Layer 3 of a small transformer language model trained on English Wikipedia (10 layers, counted from 0, width 128). Numbers have three digits each and are written without spaces.
A neuron's activation on a vector x is SiLU(gate . x) times (in . x), where the dot is the dot product.

Input weights of the MLP neurons that the questions are about. A number n stands for (n - 500) times 0.003.
n0 gate: 572346602313395595513375597439493497468405465349459458512618379526310539455401424500566719531456614599460494371459526484415525513458333382513643554411774533359474659481334522613367398481546661415509482560608456816581583461446682300411639635464434611475567261460554365589519369456432487544545603506554470675290351518587450650476509639378306538503323646423335583525576279424472541560403
n5 gate: 618458577553632389497491458524290606426362546416381565334488373411512584639608433530436515677470515448357312348543453628470443497728540543403408469635533579207431512416503416606506448397619434518421418543589482453603340585518550444555350665673548598393433478470540645518629393654650531584600494365519525347525410488641660503300637569503469370460680400392512479629310381423313488282640
n17 gate: 304514636489371265536462624534496576521383593327525511923568349356585554514697669472665432452521589457448602740582309571479604587608471568334322314507532558541380514558640335399450432525521393373606687500642430377533268515500478569682642633544318596379617525552387426649611712521500378409558475460475511587482337779465763500511673517364482335468496551475638620475684565637371714486334
n29 gate: 610556569428453494546562545626390275646537351590543595414480574438506474514704636409458380539562452572444462435414587463492668465471486340500643307420605585403619390303486537468363529551392506500443377509408427480526569474434540622405369438679227614543506572623526582400563609609515549410471723360379506517369503393368387489509548358509395474537577474402540459491486492375685297480605
n33 gate: 362639702437535460319557459353831477494549386507607366601507295554643595572431481510593578469600422444601340497454437500452618517358441568593399349279432320548381324665596579434360621407589484574539559471487545388477438293435487318490305446483497623412383385669494500688546426545739539474520612413697372424483579609417378552503674579382354290536426344474500595578743604337551574535410
n42 gate: 473444393281661582297536497512563614451445460420388488697650387630518491494558491560410463573461433543500438533546367297361387491673577463463561552384506541400407518420527488478585473689464663566609506454382584583400274606564411512399315361494491445427375295315485795412503299270584565632407371428429352534515363442428471532451609446509457540720603612577467361570427471437605470605434
n56 gate: 515479517520502498530487482428618602474485444383483388438453407622453526524511589604540524364506528478483406292481537451314421435570375451489652539485602358607402405426388498476504517470473515517513498451463559600430601531464463487468587622493460498489459653475481542351451491452427552386359498463560524548576558520536451423617447477535541606526613496375447475472564395567607487525409
n62 gate: 444549482410340343572547610474596551455494578380497356405401371543367416652341680435377444489559366246616479476551636556694503666491521637485515632565582424380642441509462464569479497629662430438467474322682359563479515341503464585473482537433438512518444599328432553503566494325332674579615629391476438418400514580503503438440662503656718455575562594419438696559429382376319385524518
n67 gate: 508364564529591298585490450459483440562422490465566473530407438457389535535446473408447566482455455583432767596519469562412462508479465519588519515554463430570399512404413562492457502520462502469553500467554455481521506445432479431581422327424543525428498496409473494535459421405537537541496427675485449582376434545512614516582394585485538606649555511477502388412422510573512508457490
n73 gate: 615465542400334556376421632431423500554491602443363593722476704475449609482431539500562512425358503476491680500494506491592596540539512581527551367679417567376500494467565509721365686621613448550539583491407535524418434423592575424584396413469503560366545452430568238584704405679627319385664500457617658561330587669515612486455473532473333464614607543304366460491378662556568636352444
n103 gate: 414579560534262453570689360523547567443662597427458621404476531516563433422427405574411470572488326579641331709681442389390665506448421512586584385473482663522702393558361357332449648547547471619479583407412518479399388361476482503415416550324633491644464609506479589485633404459574545287442506359536450623476301497403550543326452523509693533307524503588617613482395491703432536565631
n130 gate: 474685553639641334474458607613792394474536484546396503734717382555542540493441461503303582506545284592526470545428553565532305633583503366537566576618652433524387545543548477337539592552522331393386397578719452563363605456520540197523412419507739353353585368519334616288287443638371497506490503256639524553460516600532483509500377593487470659576471437731369529461454440422645620471416
n132 gate: 563438636511482330360565461510497414588489556357479334551393442586503503337527637479524590549468524556391554445529376505539456605597495452489484562625542554339465558613657615513545319518570433458585518383580500573742452612545562324436447566609555540426545559518489419431481426484489336463422592435385693584522593617615428555676302565672500390433540514543646603280508433519505589574521
n159 gate: 473255568417414328534520382383624331452100534603476596533425493408520576309517598301527578480480452627523451510452383696490310486258617439337357462412608549457507584538299497562650442557566377459530484524503611600521473517544558483398446489524530405358568264420531728300565714543587449480500403521284416503559357663593333596449524676617590483722635490397344335598252303525567443624365
n173 gate: 706533801599418312340470425513419654797594571524473412666425566391325613514480436527410449539373443361539603443544589483423431514424466622682514473436671635518686453377547493404571652630339622728567613608336580476248371431645493383415500486341453470668395436474450513510480476553489558596723440321571699369805612510457556637330467540629586572588352290592537680517500507437673503430470
n186 gate: 403546398545419418551409665424550452487306379577494452534586582566253619526423336364626376488402430407376468610516545472547447526416426347526478606456560585476513506548591506458729446613540398500747391529515588077796452585348407419612376434268462449598392401273475572624481425409571587575594569676574467565458584473456503743248629528561464529606506464359405441576497525619459572509560
n201 gate: 375560534582570474365473654515275462361348509635552463533649673552633459596572438374491667787371444559527500522512418515359542450509456634566565325385515564283506506475561522506528550515521576408451491512554583201478463564562638607609583567411448543559627606467534365506584535348662531381654580633753500399582397646190439503633472509450462516512481541494426371478553380429558243341334
n208 gate: 457317601302418629367589681439559463446617554350520486448470500710289541588541470463550682597527594503385538683588483460513467469507429709548503486446417462439575324442434568473547736623415693560483436376516354807603355514332585418605557643559530718389524497454322430335433517335475500556592600558209277435674415545401486582637480520520425581361577404395577425118376389699388483493543
n228 gate: 564554562288433595431439555394636586490513572444552480487431608680386364615586717672513405358649663632490453613624285448626510490593500320490477530536610490476640503586448230540526366561443567461513512379656632500380536554435289527589575351436877507370369536487503577474441450593375510326576616453576321593649427403292428488587614526309783566493425640520379598516630317473465652539549
n236 gate: 500518510574305493465534370400467606614390548622506449341656565418456558541510491619297345741450563630512513522494442289384602471355347551645430347522390620433258282606400309394604544453392392544487437557466590503322544474557318596465487389532431472673434672500541606374668321391520522388310410342608614320510300494302599610405669404430481490478465381618450430604456411523500544488594
n237 gate: 495530648542553535424592497420567576495583570571412443420404655481505539651458590541449474428570334584535651433516461485631482482410618453492484348474652577453619467416544317371396490380722591485546540332581487408532643428415576439492572470607528340422544521477487661409482591569384503579550546572346546389529677517375568478492598619508503571602430714552521696531497565538561500526438
n260 gate: 406550685484307431651516581433553365592462516519605545577753438503516593609320481598541427463630554266605588427564548392525435416513471325332580705484386435402549472593472436568538446531389528598544515782531739238438561353510439348468529206431302490417764442456465701579733484441510413616429478507538543468397407390444427389452585512561688535593522627522379543370544352500553516491371
n264 gate: 423392416546579404442521662391459436572494548503503624561476416240533570512515479494782425688464491533582439437630393422488565472408357572445473579497485583554420340394420567552515515633491620533479460470637429604521654583449497589557476634522420770422542591571242515482512512538545442420482601577361540436659579209500431531658560350388751600672629543455302314509500439412470530571303
n291 gate: 470645609655569448524580550633556610470605558209520456353531563380490329602807671443724503634429432520447559315469455446453626355572339212345381524530530691583597453521396493503758374390477543315382645723424443335379568451432657386398483567444376497402669578550530527598629343490532421620462640621633602341545507555719454628565597404452565432299537376449368382635409529627497590574376
n302 gate: 608665487561482308538549407485454503582528478455450589518740490549346481532586653463516462336441327668469362806528398487643531500599335642545389519601453613523702708519571633532418573627301457359447368440622407615458446484616586513570522542684466673453620275423685391629453494627386519550423571500392585571401426485608497613490391592675788608481622455484381375541607494336438568491537
n305 gate: 506471540507678497480610420437545533325487719497220563676527442717230487391580611677282517554621401650313699516407627372598658591446503576480530337497526439647682669503366277517431417526722526441441472325532484594490424714569483487530477493463539596579606603345332529592583408678408340549466614669703579493587361472558297494429398458297540453586372510330540551355533519459474520520418
n310 gate: 516573497580506463367484476491469709425516520676556391573615357397412580543440438523562480392392431417327497428556440578461494380256623513573474377431682625462410383390743523480661316474414292722774553533640341573648648396497417707569507527635613513408585464465552471520520578732479497364750662691642629584633455554548346618489562631603430527652608406404520405523592500671523679364318
n317 gate: 509526556575465463689506519645601443550411601566482733434503772469515314681560553350696530471418323300416624456447476565465514581560584396500233700500315582440452404536430521461592595731566653500544503627586488473479536366680721377515473684506532618583586554535438608515500323433513512526677503424503497485599532435462448478639515428536548416262382476533515497532574426466381599541535
n0 in: 423451437468561419538457681566416468522456434421469513575406381497522424519610636642540547530444590447536640565506326559534607471427390528297487519528392455616513325566488535392703547358482257166391363562691463357535566580382487414340447497330568478519506422622478608379403291335247399528433617561541416484643476479521506491677413619503694717487357608657730434460503500409414577700441
n5 in: 490626729510607541537588545329476426480242550503695313372420497514645560596480622464510308688431431550458470546354607602208555463345507600591430366626316534433399520440278400413662527441539448737625592500387654426466350524708560611503470699640513606411454463328642592576414534692355470487591415656376551378406632570481569534404507432487800460304421497437338471550500564445601461392615
n17 in: 536556721548595302474511309510549610359572438420496165598478507447583507438649421335625612347525558500328544543420610302529355434335361699408333169550493378289471500474714744361753572703307405414328276586360521548400355467644566485485410459463500532453558456426442621457540615344488529234614571662638709437511592417638477490450719475394610427598493485675540626558640458432688471293514
n29 in: 628524436469373431381357404459594506618672415659419521529454203371470503521527545335494545622404479555453429419573678437449675546534567712460415424524479497590494533442590567687624412437218494647521419440485372399608558540385567478774630497593357476403488457441717518506476475432594561360429497584552663608405580503536604554717350500576574619631548435619397271485488561465530401383617
n33 in: 390483504447469569390483640601485588423640468656618384500381529576612450346239479531459591520497531556715232406426656444448445671543440402329444366343649529526432369539448595465307777614221613580420373392463621315407479550413324397602510504694386552427392532288371369528367457661392207476344538471429344611507527383582409701545656592387496429570218554504545514538364287649297396510448
n42 in: 312470599525416612481588581370500640451318581431598509533395647519589453265500619408570463438687531401440532405398641405463449547638447389346519397586662576340387515397500394575531543473503305543574435724509558497276556437512531622466506430649433383482552646334694634297531446545585428539309485544615494579531473352579500407602335524612613512559445698727540670580491587230464500433537
n56 in: 677578552478523517488486445450625646505550467366281455401564361549382553467464693448624521543422566533565459322512481462263539565606610564555566471519547517415536383363453531510436576521560507444526475491417523615517521553486665404426446527563439602441427524449568507453619454449581467460502500408586451611476458541437579431632502523402659412464460461419552557654665521498444530451523
n62 in: 446383546566662705434513531509439329438503360563328539553595497561458553402405597413474718553500555552538553410350510587220478669470838422596533303474429620621500548510439585652633256404573548435355534400528510450457376623494575507402468369700458516442464539745536433503513410577594405494434673440431638520612706675685341503733642611523536566477536692500581462461490648706711619410490
n67 in: 515483458385461564446458620538579423384478408516462545530536514514647565504531440460507542534529516493567441414491615520553585507400565420452491464444385445358625511547504487459413433392625470586451519551455397423359500571447475575549387560516597607642651583448418443476534576655415343474391511398581447620523593545417500502500489574563563446252378468453511565429556446484585454408440
n73 in: 520376584381536576252533276513381497393443541507487436380547399395812456547808480510347429494630742493621634503503493480663582343719493561667392490524440569468517566507619483541507608460386484457567651637526553316576608628644842380598473570472374570708315520441523440631628452477618371368644467548419458558435533539678581665432577523520531456662480630409708702523396376622312460397617
n103 in: 493539294579457608555546546284465353749534300517671493480554476756413565497456550654656574468440446415582541513250367745353332548593364362466443527588433517393565337534457517565476307480602428567564394396268537702565497739473568664707497503486580386433567656371587360470378531308482585563548623593381584586445497536517598665262554273568514238446336325520520634524470546395487467597390
n130 in: 474649428500630419599497589634733382682552396447555484497578507470587454464749516400353526575477691562389507365467428616371541748487480285553656644672635387662570430595808398523575243442367478458471605549509465523533458527503543375474516392533500425532614523417328497503239386468510513593569240181343594566523503503503520567476503487477500425536245298690610594481490494517557400532426
n132 in: 492442565621475202491397509530477302610396355311652389582486395547497543401426615388542441407635653560475786618571380463629417368379574602558540551655632416539610637520539520546528435388437547452579524432503559425451412541506657549403362576712441514486441577483331564424565468494612377444488506514440594373520409565628344396624421431509563480483579509494520629427582421412586687494489
n159 in: 653480365269584757591659649573504458355493348416503448597486589518239647400371527452384328191455607392510525356580385383613473437556437545623469531596370451463152449584388427545531562425477561377716691528453551784651590454669406521517448618716612583545421472375400609362386571446654455578724418623472700373486493440794633594515548406409637517635490405403404590424452503629500456466473
n173 in: 539599595316617365529585511531459232554330507261395507707558290726435599347376417230282631629586616485405363320496559431432567448456537478670329438591655180542537521383572456107380554557465567658478268424440504581378496440554504493318601571344403326442543409681381289417271616621608566447581543633467387437426454417536462627395237550379437603522587304569569433406605437398368478468601
n186 in: 764487378589334402455577425503500644625459456517514582680187546666361565578527513433513324608493598452510500450405644429530384538572428418676391579517571427284438403510426466418690561386487450473476536365428554514500398636310373514544426310371440517649514565394453503771333538623637483690576604299613423728469669523387602388656537576500528798452503375268385602639554277468363661560665
n201 in: 225643691616612530562599439380664449486436147427486435469500570616486460543442422543762654579368597753514537507576536664695426423529253446613349402435543515553548380482263551347615457408458545507614284546608592500606522511407446460605450455371401461246640496440296309643385349267466272274504571504464597632606252448426425632454749700612493536482661463659414646521564552571412504592525
n208 in: 634342630550656589604288416446459383533414470490391427458413411341553580567453457405418450567526477460710354175573594507461445453409540377460537386026434466359527461540402614456477477421616290530296418629542451433385497619556453483360437534473660589543473410568427536374467623432440520699392621731493593541443603611497752444635487662380338651493546510694460436543632516586402330664454
n228 in: 630462568585484657359459514435547422574406484350635337572338443433452611659588445433366506484571548588494520465600362622497538414671507626362215686565490586630576455343589480484549536494305421670593481413465404533398614666419484480614348480291423426597539461646671583410344417675572722723490459493493594418608579429563153488268555541356671467588777470415510513561426491645484548411564
n236 in: 431294429393440483665642500303270481439414574351506678472471434594542539632400653370411423447516471678397674573687689439697412301520568651422600558433497668565418465565424555568474526446466466529644264657569452572575287638321383487532596340612525545625439335437478567442648431598493422418507513559526460628497487488538343497490430675277673549671443552371327394609673457463573560351583
n237 in: 424492342484641409449482562508475565335556328300572543479508467469370408548446421564460385665325439489575615492377500620455607446579513567435484616268598530500416503559598667514334398476425534534428472628399445674527690368513452565685505669484487545575519578628484479449615464526486532358535474549519343432334474610654536495614540623449429389500479432344495495460537472456474563627537
n260 in: 595500345451311407555639541392500493352526555620561532516439676550372454290575193341332625395577365484569638513581432414669503428677536529572568539465459493435523614334595750337387503567609582443609620529428484771516513523683604526413551623232437433641526642557529503712303457427449594794575478441445543510379588630623399454466609481558575552494506464383497422532497637530367360363510
n264 in: 462428468486490387507517626426537610679612412707409695452528449368661457440574273570497275561692479557455633448475329612664466378471681578486373621539329345687597219432465464282528408462558486416392362283483660479371376742711312382514458547420365563619637720531560806345348540524639347389321437630266533346518524453521324503425549507539711411585468712493539667412560541500486396490455
n291 in: 650454527479357588634370378676645665554551551528514462641493493419680555418418372551530541418807751493497451712473586419251656459296630405421636483656561343547476470538547342414374565399398649584564406574289379390601510430531497490565497606751617439483615521420723419568391490543438572477269577722473384292352576718400475490656379457575376689418294704387490444439473516521543587409550
n302 in: 587652430367479238398656513676357460338405537500470466577497456586530478678469497648422582326458515497414406555387429497570515478525519454683445482579197271419593533497449235556387482410381309545685567533435584388278503597476435553528463620412636405439613371509378500650423475443526383584503419494445611447475545494611379535523664730703466469331454413506521376424530577424593639530554
n305 in: 620600396425428561332250422496439403596393430534562470611500530393636772533608606434565441592456625400647579420430354383347338530560344485451552563559394409520504384455573705623419674565256751610647553526475540418594363402323325567433412534549489401559533392525548387334430515290610429623624271670363485387481396521496419656532668608571500392626650639760408810860651689439449591278763
n310 in: 514231568403521320590591575551375705422479575583433461366507592555422529553589525704605411483669504636497609409518633383430580673298235518547678511518672733730598430554461600561500543360410704359415331617521279666489422358518504439586557588427654794380525525681380609355407368416311658465587367489421419645724573449222459507591630666514359493368334475539546459344613428445678595605623
n317 in: 582479472444669309553467471462542631506543447506748534357481516407392301503534442357403552402518497404392708515534566525527626632581596605440497540340384532578456312509254655484660361436383725356512529644614521541550534222611447578714540605522585475408478336518475634577478532388566385612547460629519624682575482556295465366454668530360585488553543591522322560445589485439639634500555

Each question shows a token from some text and the vector x that enters the MLP there. A number n stands for (n - 500) times 0.0058.

"g": 459662456477851545568671647496471380362543491562594645387597566439405470583536538556516454463422533361520495535546503492542440466636706455571555518455542471703433655617542528422560499525529458517598661549386434682543480436385459626464596483544572418572439447687638683462557590393416389508451401608564628540514583492394610488649427562612469430524491695537521630448519540470533352413357
The most active neuron and its activation: n237, at about 5.3

"and": 566343352452559497417509584510523439442436580569588504340567441458600525415576469567394537434265619578556601566599432289518476415496661487327559563522416516550411544548487592367530646463515554577423328584447536487536269547538497589599624537416431452560374471582558428614499538573400594479409414486566519578643414566318496517780560448601570453436387739630479357519501434433485489626587
Which neuron lights up most? n236

"ly": 631319655610554558425508547684474409513386425567551417374469682387486409560409502488451590431454547423487450332667478568608524415561483490472568449357601475589304613427436471422460459483391532586327516363425589526638318607419604578588377500342602490496438499609488460431499643500514500614468438435506559530474540474482560317658405336485314556437490677548657497418379515417597448608613
Which neuron lights up most? n208

" the": 600488470575455514510517686511466434411503419450497408513433488393625501481469536428427460527499591407513439480532380471690236488592459496505441602560491439724449556486523526496458660504511692637520465508570533535584490514499537496523419281527564464460439527671565419613565510573212508458639344478506516636492510467618574425545484313584575460550448408534572462498453600467569513482521
Which neuron lights up most? n130

"40": 535433279471480473616564600494466557421376399598597360325335561548328403633580532350494516553412607493525536489506479547502285554331500546430561527585412542626433505573317530381405602524512439574336424531551457350529513351372504559462366355599529412455432563496569400626525577597350484497496364528558513542521546528595655405549435485609490542405500614452523641599579658551349344456667
The two highest activations, in order: n186, n67

" N": 463519493628720579458519405471515486279382439655581468536397546439445426650579509501546577377425651510448389400418492495555403353669564470514520589547570406663403509467525515381437513486479652527391488509467362432546627519407671480470602366512506358709258479435568326579501642639526540645541305542655502642471500520544524297657473477638443457466537520470550563454456509407504411541578
The two highest activations, in order: n310, n0

"'": 522324417547624546516608513381351499375525506558547396382258362399507645434507451413528516479523462505568496458504509645701217414647523565544469522528373613612568519497472480519513506504492617466234411468495529539608405557499571413582457557440420453399292617470490473493633408657445459448453445620430625564522491398601578263592618488625444435494494489405350712709393418405510443537535
The three highest activations, in order: n264, n5, n62

"/": 594509508636577565691617470619573485398507492484429461487413434435374445436417578451608509506463674509628487408543380443589264462644531524558615509607501515657535657520409511329604554499495529577423417579492561476549335448582682520575703456485490476564374612536615344405487468494308479352416427490428495702528562415447478296582599507485453354474520445315462623567534622519623479489540
Which neuron lights up most? n56

"or": 487673672615674549560711505659475556358466411505440430571453308470477530536483339475520379255433494521524450601429391458588282467593518483468495566543414519525545557435440468467421570505418457499448427483460441596573377451290467498585523462360420432535430439587522382601507601414411522559492531593492504524463553444603599401704772519545518393453381663496493752613532578410651492560390
The two highest activations, in order: n17, n302

" De": 611475474512672538479497508523457472354436381448435438530419541469671518545464474567470399450577737504468449605445623445602546367552523442485407475649380397749331482510465546465576538438320598569427443482522343529591627538539640423516512392335444338539377528513573390496622558538364538563468420628549562744519582474392569441616699565556459535413531505528502461407452559380555352634590
Which neuron lights up most? n132

" time": 592469363455493523643369590309481523450443530514463302346433420467408545525400568541415348505442479420500530499569558626564357509514623580466594564684346570601359607502372395387455326431529660540435373540349549485575437450493571558565448530508535582435404473421676371431634416509405475481552443483588673690432569404616565402706542542618426477433403626573458512437492495550543325545553
The three highest activations, in order: n62, n5, n56

" can": 511505401629448335525495446575618498366483402619322424407642549354594435405369379646539511482317465489497517480369549514521454441464563614428581594499452497612397473556365501499492602272458521541502593308456500546655573579556639544527521346467535481504438510682661495495639698587525453548499508548557674458450330430546475515685471573544568458510523543547617465474430507400720251571563
The most active neuron and its activation: n159, at about 1.3

"s": 536462580577580690590587591613499386455454605507339553364458420477534522483423533536647475531343506445462308677489477583530510482560547485511687550532443465641462513686370437411471582436538491523463656525464563637480545460480571564535466341420494476410332575466573393465490401570431492704690614708598618559348529437635500424645597411548571336420376539394463707512363576446487363509605
The two highest activations, in order: n62, n103

"te": 542397470662589684586571488573452560511594505516432362300438345649420496410547545448498435485395615443347458530519555509553582481430429493406516470503491481608468472607438405468567675527524552564334519559370464634536436443350692600455593578357414439513357539405475398492600508521381541611582556538441612639475565399623637501693517487508527553359379572524467611558399416302762491671438
The two highest activations, in order: n0, n56

"gar": 466442459475621528602516499655304486310560498435684346531527495504361333522562448587544462484483479433445543602512569539588277526442430400490481421512514573563449662514372544443501600588574516735579463606408492514604565426322489429502366436409528558498503474584466464635479628356521570459484340385527613679570276351440579417666537477704620460451577644433531561530505533493545433294636
The most active neuron and its activation: n264, at about 1.3

" new": 589418541575401424486461555421581598383390589497557438432423457479478590392473529478524430501548697500508450587528477466531327472657503501487432602648441438670469580508386560530403552395482570583422414650452447447616489510465770293493490402508413546456467444599603432541546518574341499512673310457569669618401435459487617364660454508412487379396511520622611635596572549466581562706643
Which neuron lights up most? n132

" ": 596272512759463473575506576428533566357373449672458438419476414469552437390441525452591477373476660520597488438572603584685343462573577566539616571582517447531481580496430472421478596455391567628506415595522386466501448524459548439463531467417597134511345400491592480574611490599507445535456254621497474573443525398462560352580575433453540321353575449523456564519498562458633420530511
Which neuron lights up most? n0

" \"": 641342510705594529510513576526554588303501494596468353521412592396504400373472455425706502553467592538566353457608506552619270430504579515411547604535418430731426520359416470436451499292494661609508543424525463347574469498621481478451602471543532385583378543567501550506630527674339421452501462483506597639519561380459523493580413474580425331519592467442556510553411443420603505612609
The two highest activations, in order: n103, n264

" w": 568466499620608578535455653517534620358489559556576434423432435452596528464570440541470628473447805558488491590491570632622461464516571676420453481505565556582375584523443518466467602569566649661490486458418425421582572597520515558484651423496517314490495630603674384684520613540476446603425468482526640458426501362473484457519381393652523369418547388558466573483460816506453310605554
The two highest activations, in order: n310, n236

"ie": 542503510598673599629412435594435398403473380418546534327425511412396503433513292415415513400433460417551449667540537394567443490555578486531390488467479473610568479560488562542478573468418592499383423363420500523550476574252466613501387519379491522597372586515528467409399521587398549509653521645439578698535665448510712402721533481509488492348578652454430609433603457367519295589444
The most active neuron and its activation: n208, at about 5.7

"x": 613404276636841600533638422579590365419466498435487595391499376360498503429419408584574445501538536503527481623521324524513534559539501505446579511520569430620477558517463600425380641532559611544489495551321686646540559463549624588477507377410614326448508633622546408528516537583399542592636490501490530600497533507693483532678577489525589456537571631540548620654416482439365421683532
The three highest activations, in order: n159, n29, n5

"e": 453451331599585520465453455661450493447442456544528454560488439376397473439444389633383504361471444361453618652487456332512588520604482469496394464416547510623426393430609503506488507471414503586480597535395358496435357528346377597406430520220444457526504507563611474520522371563421434478724450548483658697550535494451622624522597280674495485485213558436669442511547433537515337564410
The most active neuron and its activation: n310, at about 3.9

"r": 475566485494582595348254437503561469340439418537607480403435496426525459384411412429675563511407625460551289687454499516612332481542522456487381590572542458464401560386543348360430487489337478483393238425405462579474529527421521537562393505404458429603556355533446524570368483475530605527497315404544716478431455375605555480535641376637501534441480562408474695555546654321713449373538
The two highest activations, in order: n130, n302

"o": 516376599571677606521570539542602456411501580530506494414454506496564455522427522378440477536509602510455540398539508377492406342488708559429569472459543278565313409611728484378549486468565326570566349513517468482520378445428526607430448561387546441483383411664606163480557505447621436518486346478480642587639471599395620481595399416740572530447455552586476518489459555508398466619594
Which neuron lights up most? n103

" re": 610374657641462357521602545460401455548402478530499343481433523499473412550387454582492461329405669482475386545526579462597471339727476514512469549577378455629402603453391466391468504494422599611449281444428340417611511577508583496540395462523539355578422478539578336418527486560367406496443359438476661533332401384270460471667620434463598417448463494473534563427497563442633383514651
The three highest activations, in order: n236, n302, n29

"ir": 546374452420677589433514456471477507415506362420608461579532403457303529542463377552420516425463585541519410596400555410525334462465482380470494560497553450719505525446523407352514418484403407539341451421521452725582581561534422483635459523438477380677507568691672282495504460609542511440454324528508587680602286379417575601617364479623601495461498534619404673447407424363439408459517
Which neuron lights up most? n228

"l": 482340601385807529559554588607521514350312454668438555492493491373671491481466357397497547422514621446420460598525600470499474516482566430616508635565552372482400310565501492424292557503353456471307368298454458424579397542509511526537465450393601566611465478550571455502496623585522507560397236457547467730509556468449488426579601455498683513497512612518487672674478432331622484491611
Which neuron lights up most? n130

"di": 433499513600689603493641538436610394432611417403541461413344415378637350589524639460450568427270427553471492734460468363569324495459707455500434439386490564553432513396494618522617552575469449564518347532480510547466534588519555605547455500505314368574313453407539461467567466488497515527522403675351652399623307571476662456533513454502540480376515536503521542530480429438749309507671
The three highest activations, in order: n29, n42, n201

"n": 497577468414492442476514444541575407334473437491505510402434325319458537594529455556510565314559571542472464454535341436630384516641649371628490555446440517541329434758423563368539587647456521535581449434426423610490510457410364648582607385436556580639588418441445391400484534563528274684442390611526671667511505620561602445602439449494519516450583613388471573410473610376485348479514
The most active neuron and its activation: n67, at about 1.9

"ist": 440632362568581544548583636490616341653437492351698434420470355509514466480404416434523506427472646458539472434495400430752403522505581416436432538472315473701338448487445455495439510495364510574426407472420530603570531672472546488628508510452386506502394308599655510414549439673470602440397536447487621540555591533493639583680546447569496379497371403512591612595450515308515512450542
The most active neuron and its activation: n33, at about 4.7

"cy": 566400609534527579511483442686504410418568520456523385505438385356592565509499392580351526368370501411553441600503446647560414465519476457473599591572417518554487472489543678396506423437467715576452398507478518601647581487248515545485512469361459514606454549545441570329457571448341521373625500690497703664668676495559497481688579532533469447494381651570538566427494308441569413420534
The two highest activations, in order: n310, n208

"ue": 573534550425622511688542506564392519463499516444561471326394414371449578487555387359347443342415499492436448647461520473556486604474567512449506593658432595458583427461451541455445470360471493481323419516359449559564478364317682639399503460383453575522368543482429461569544417518362534504646357621463579578466523384631543437708669423601544542476431461483456519491310637320719551660482
The most active neuron and its activation: n302, at about 1.4

" ch": 657474548697565586505571583516490465460455520511516361350369519480612500442492519575497419297465725479555509574617503547615438370574573551614510453539502459545285536499494515345362541533509652570465435438448502442623639520611534559586550423369458418491342551568686433524676422618526515489469397465463600684317556435407419513682349588633518476508443446633554566560506606462526354544661
The two highest activations, in order: n73, n29

"tan": 404424683570708545456522536523566359425533433524487583422520481374524467395437306458691473492404602558606484459470498524467427551486585420467450461417542511549496591506524552403485697468418488567486359437434508512665636467472525520377515382437453513496563366474545402598505724552548547572550548655583551627705403477769677540705380504622526387475501570485592600445390424261610539528559
The most active neuron and its activation: n33, at about 0.94

"–1": 526431351377754569522659519614426431389444407559576507397480474373450470532296440590599559367444639451604465427538396428550538451580571638534658584600491546592498683563447498412328786421453512568332508616320563558548576523490667569526453604431474499413391517486554419314496427586376450507465469448511370521541640482548592404579460476564546395443629594457565620599512690566542486616589
The three highest activations, in order: n56, n73, n130

" Black": 404450677552603429521471453592387520350484469528656481469491445432515559372462406539441471500431525534538443490602601517453313413631483518381486618677460478618521603458495516487480487407461718661453485545313517467517558507436584324452635373381449474661407514630493460624389599507463604638589420575540645724525566524538556409754432504578495365413447582504536582485528271374639426557637
Which neuron lights up most? n173

" her": 380426522581577479516454673572565537433404480419569488416563482496532553489420512413450579564531575526437520544662508610714154453607531557561548599548480484621409558491509445491611529352450576687477478471511494492663651550553476370571407440507494491436441478584553377548537462600272502550669427464486556502569392357606556389543456377535577415463559424688627563506499536369432577638528
The three highest activations, in order: n130, n132, n291

"na": 474377581617558577572468442642513404529523552546594521557438431320499424480384475443579470366575424410602549481601498560537511417553578418518456743699490616599389463631435491528448650386422510606286355381601438453528515535338613579428583572509436476598574467488610426607371615566424454498560436653640536687589461561605608526639655373649549521290385607574505478478474500387468379543532
Which neuron lights up most? n291

"la": 710512566470605736645628391581393447361612392451539434436374412592459418392619517552421433497508420592523548511377528427457389491446501452336445511492471604586441481607542510328595604453480545550538595550475490584528418553298494608535347360447415382474487394474387411575464606723464535487392405635460459599624524448589543271529570490438494470454534622419402661535558608287729489585571
Which neuron lights up most? n305

"3": 531567450467530506552738555517536393475394399645656472395468457386430382498559483515512526471557724443553374503499445401556450368565703693435605628628506480600476561535524563375503516388515475686505488492496624699542570381249558546465430428544518433474514448589570358655479507593390487554496254561401483355528631474557511389602577342632450441554412594508668482565467452515581442488573
Which neuron lights up most? n310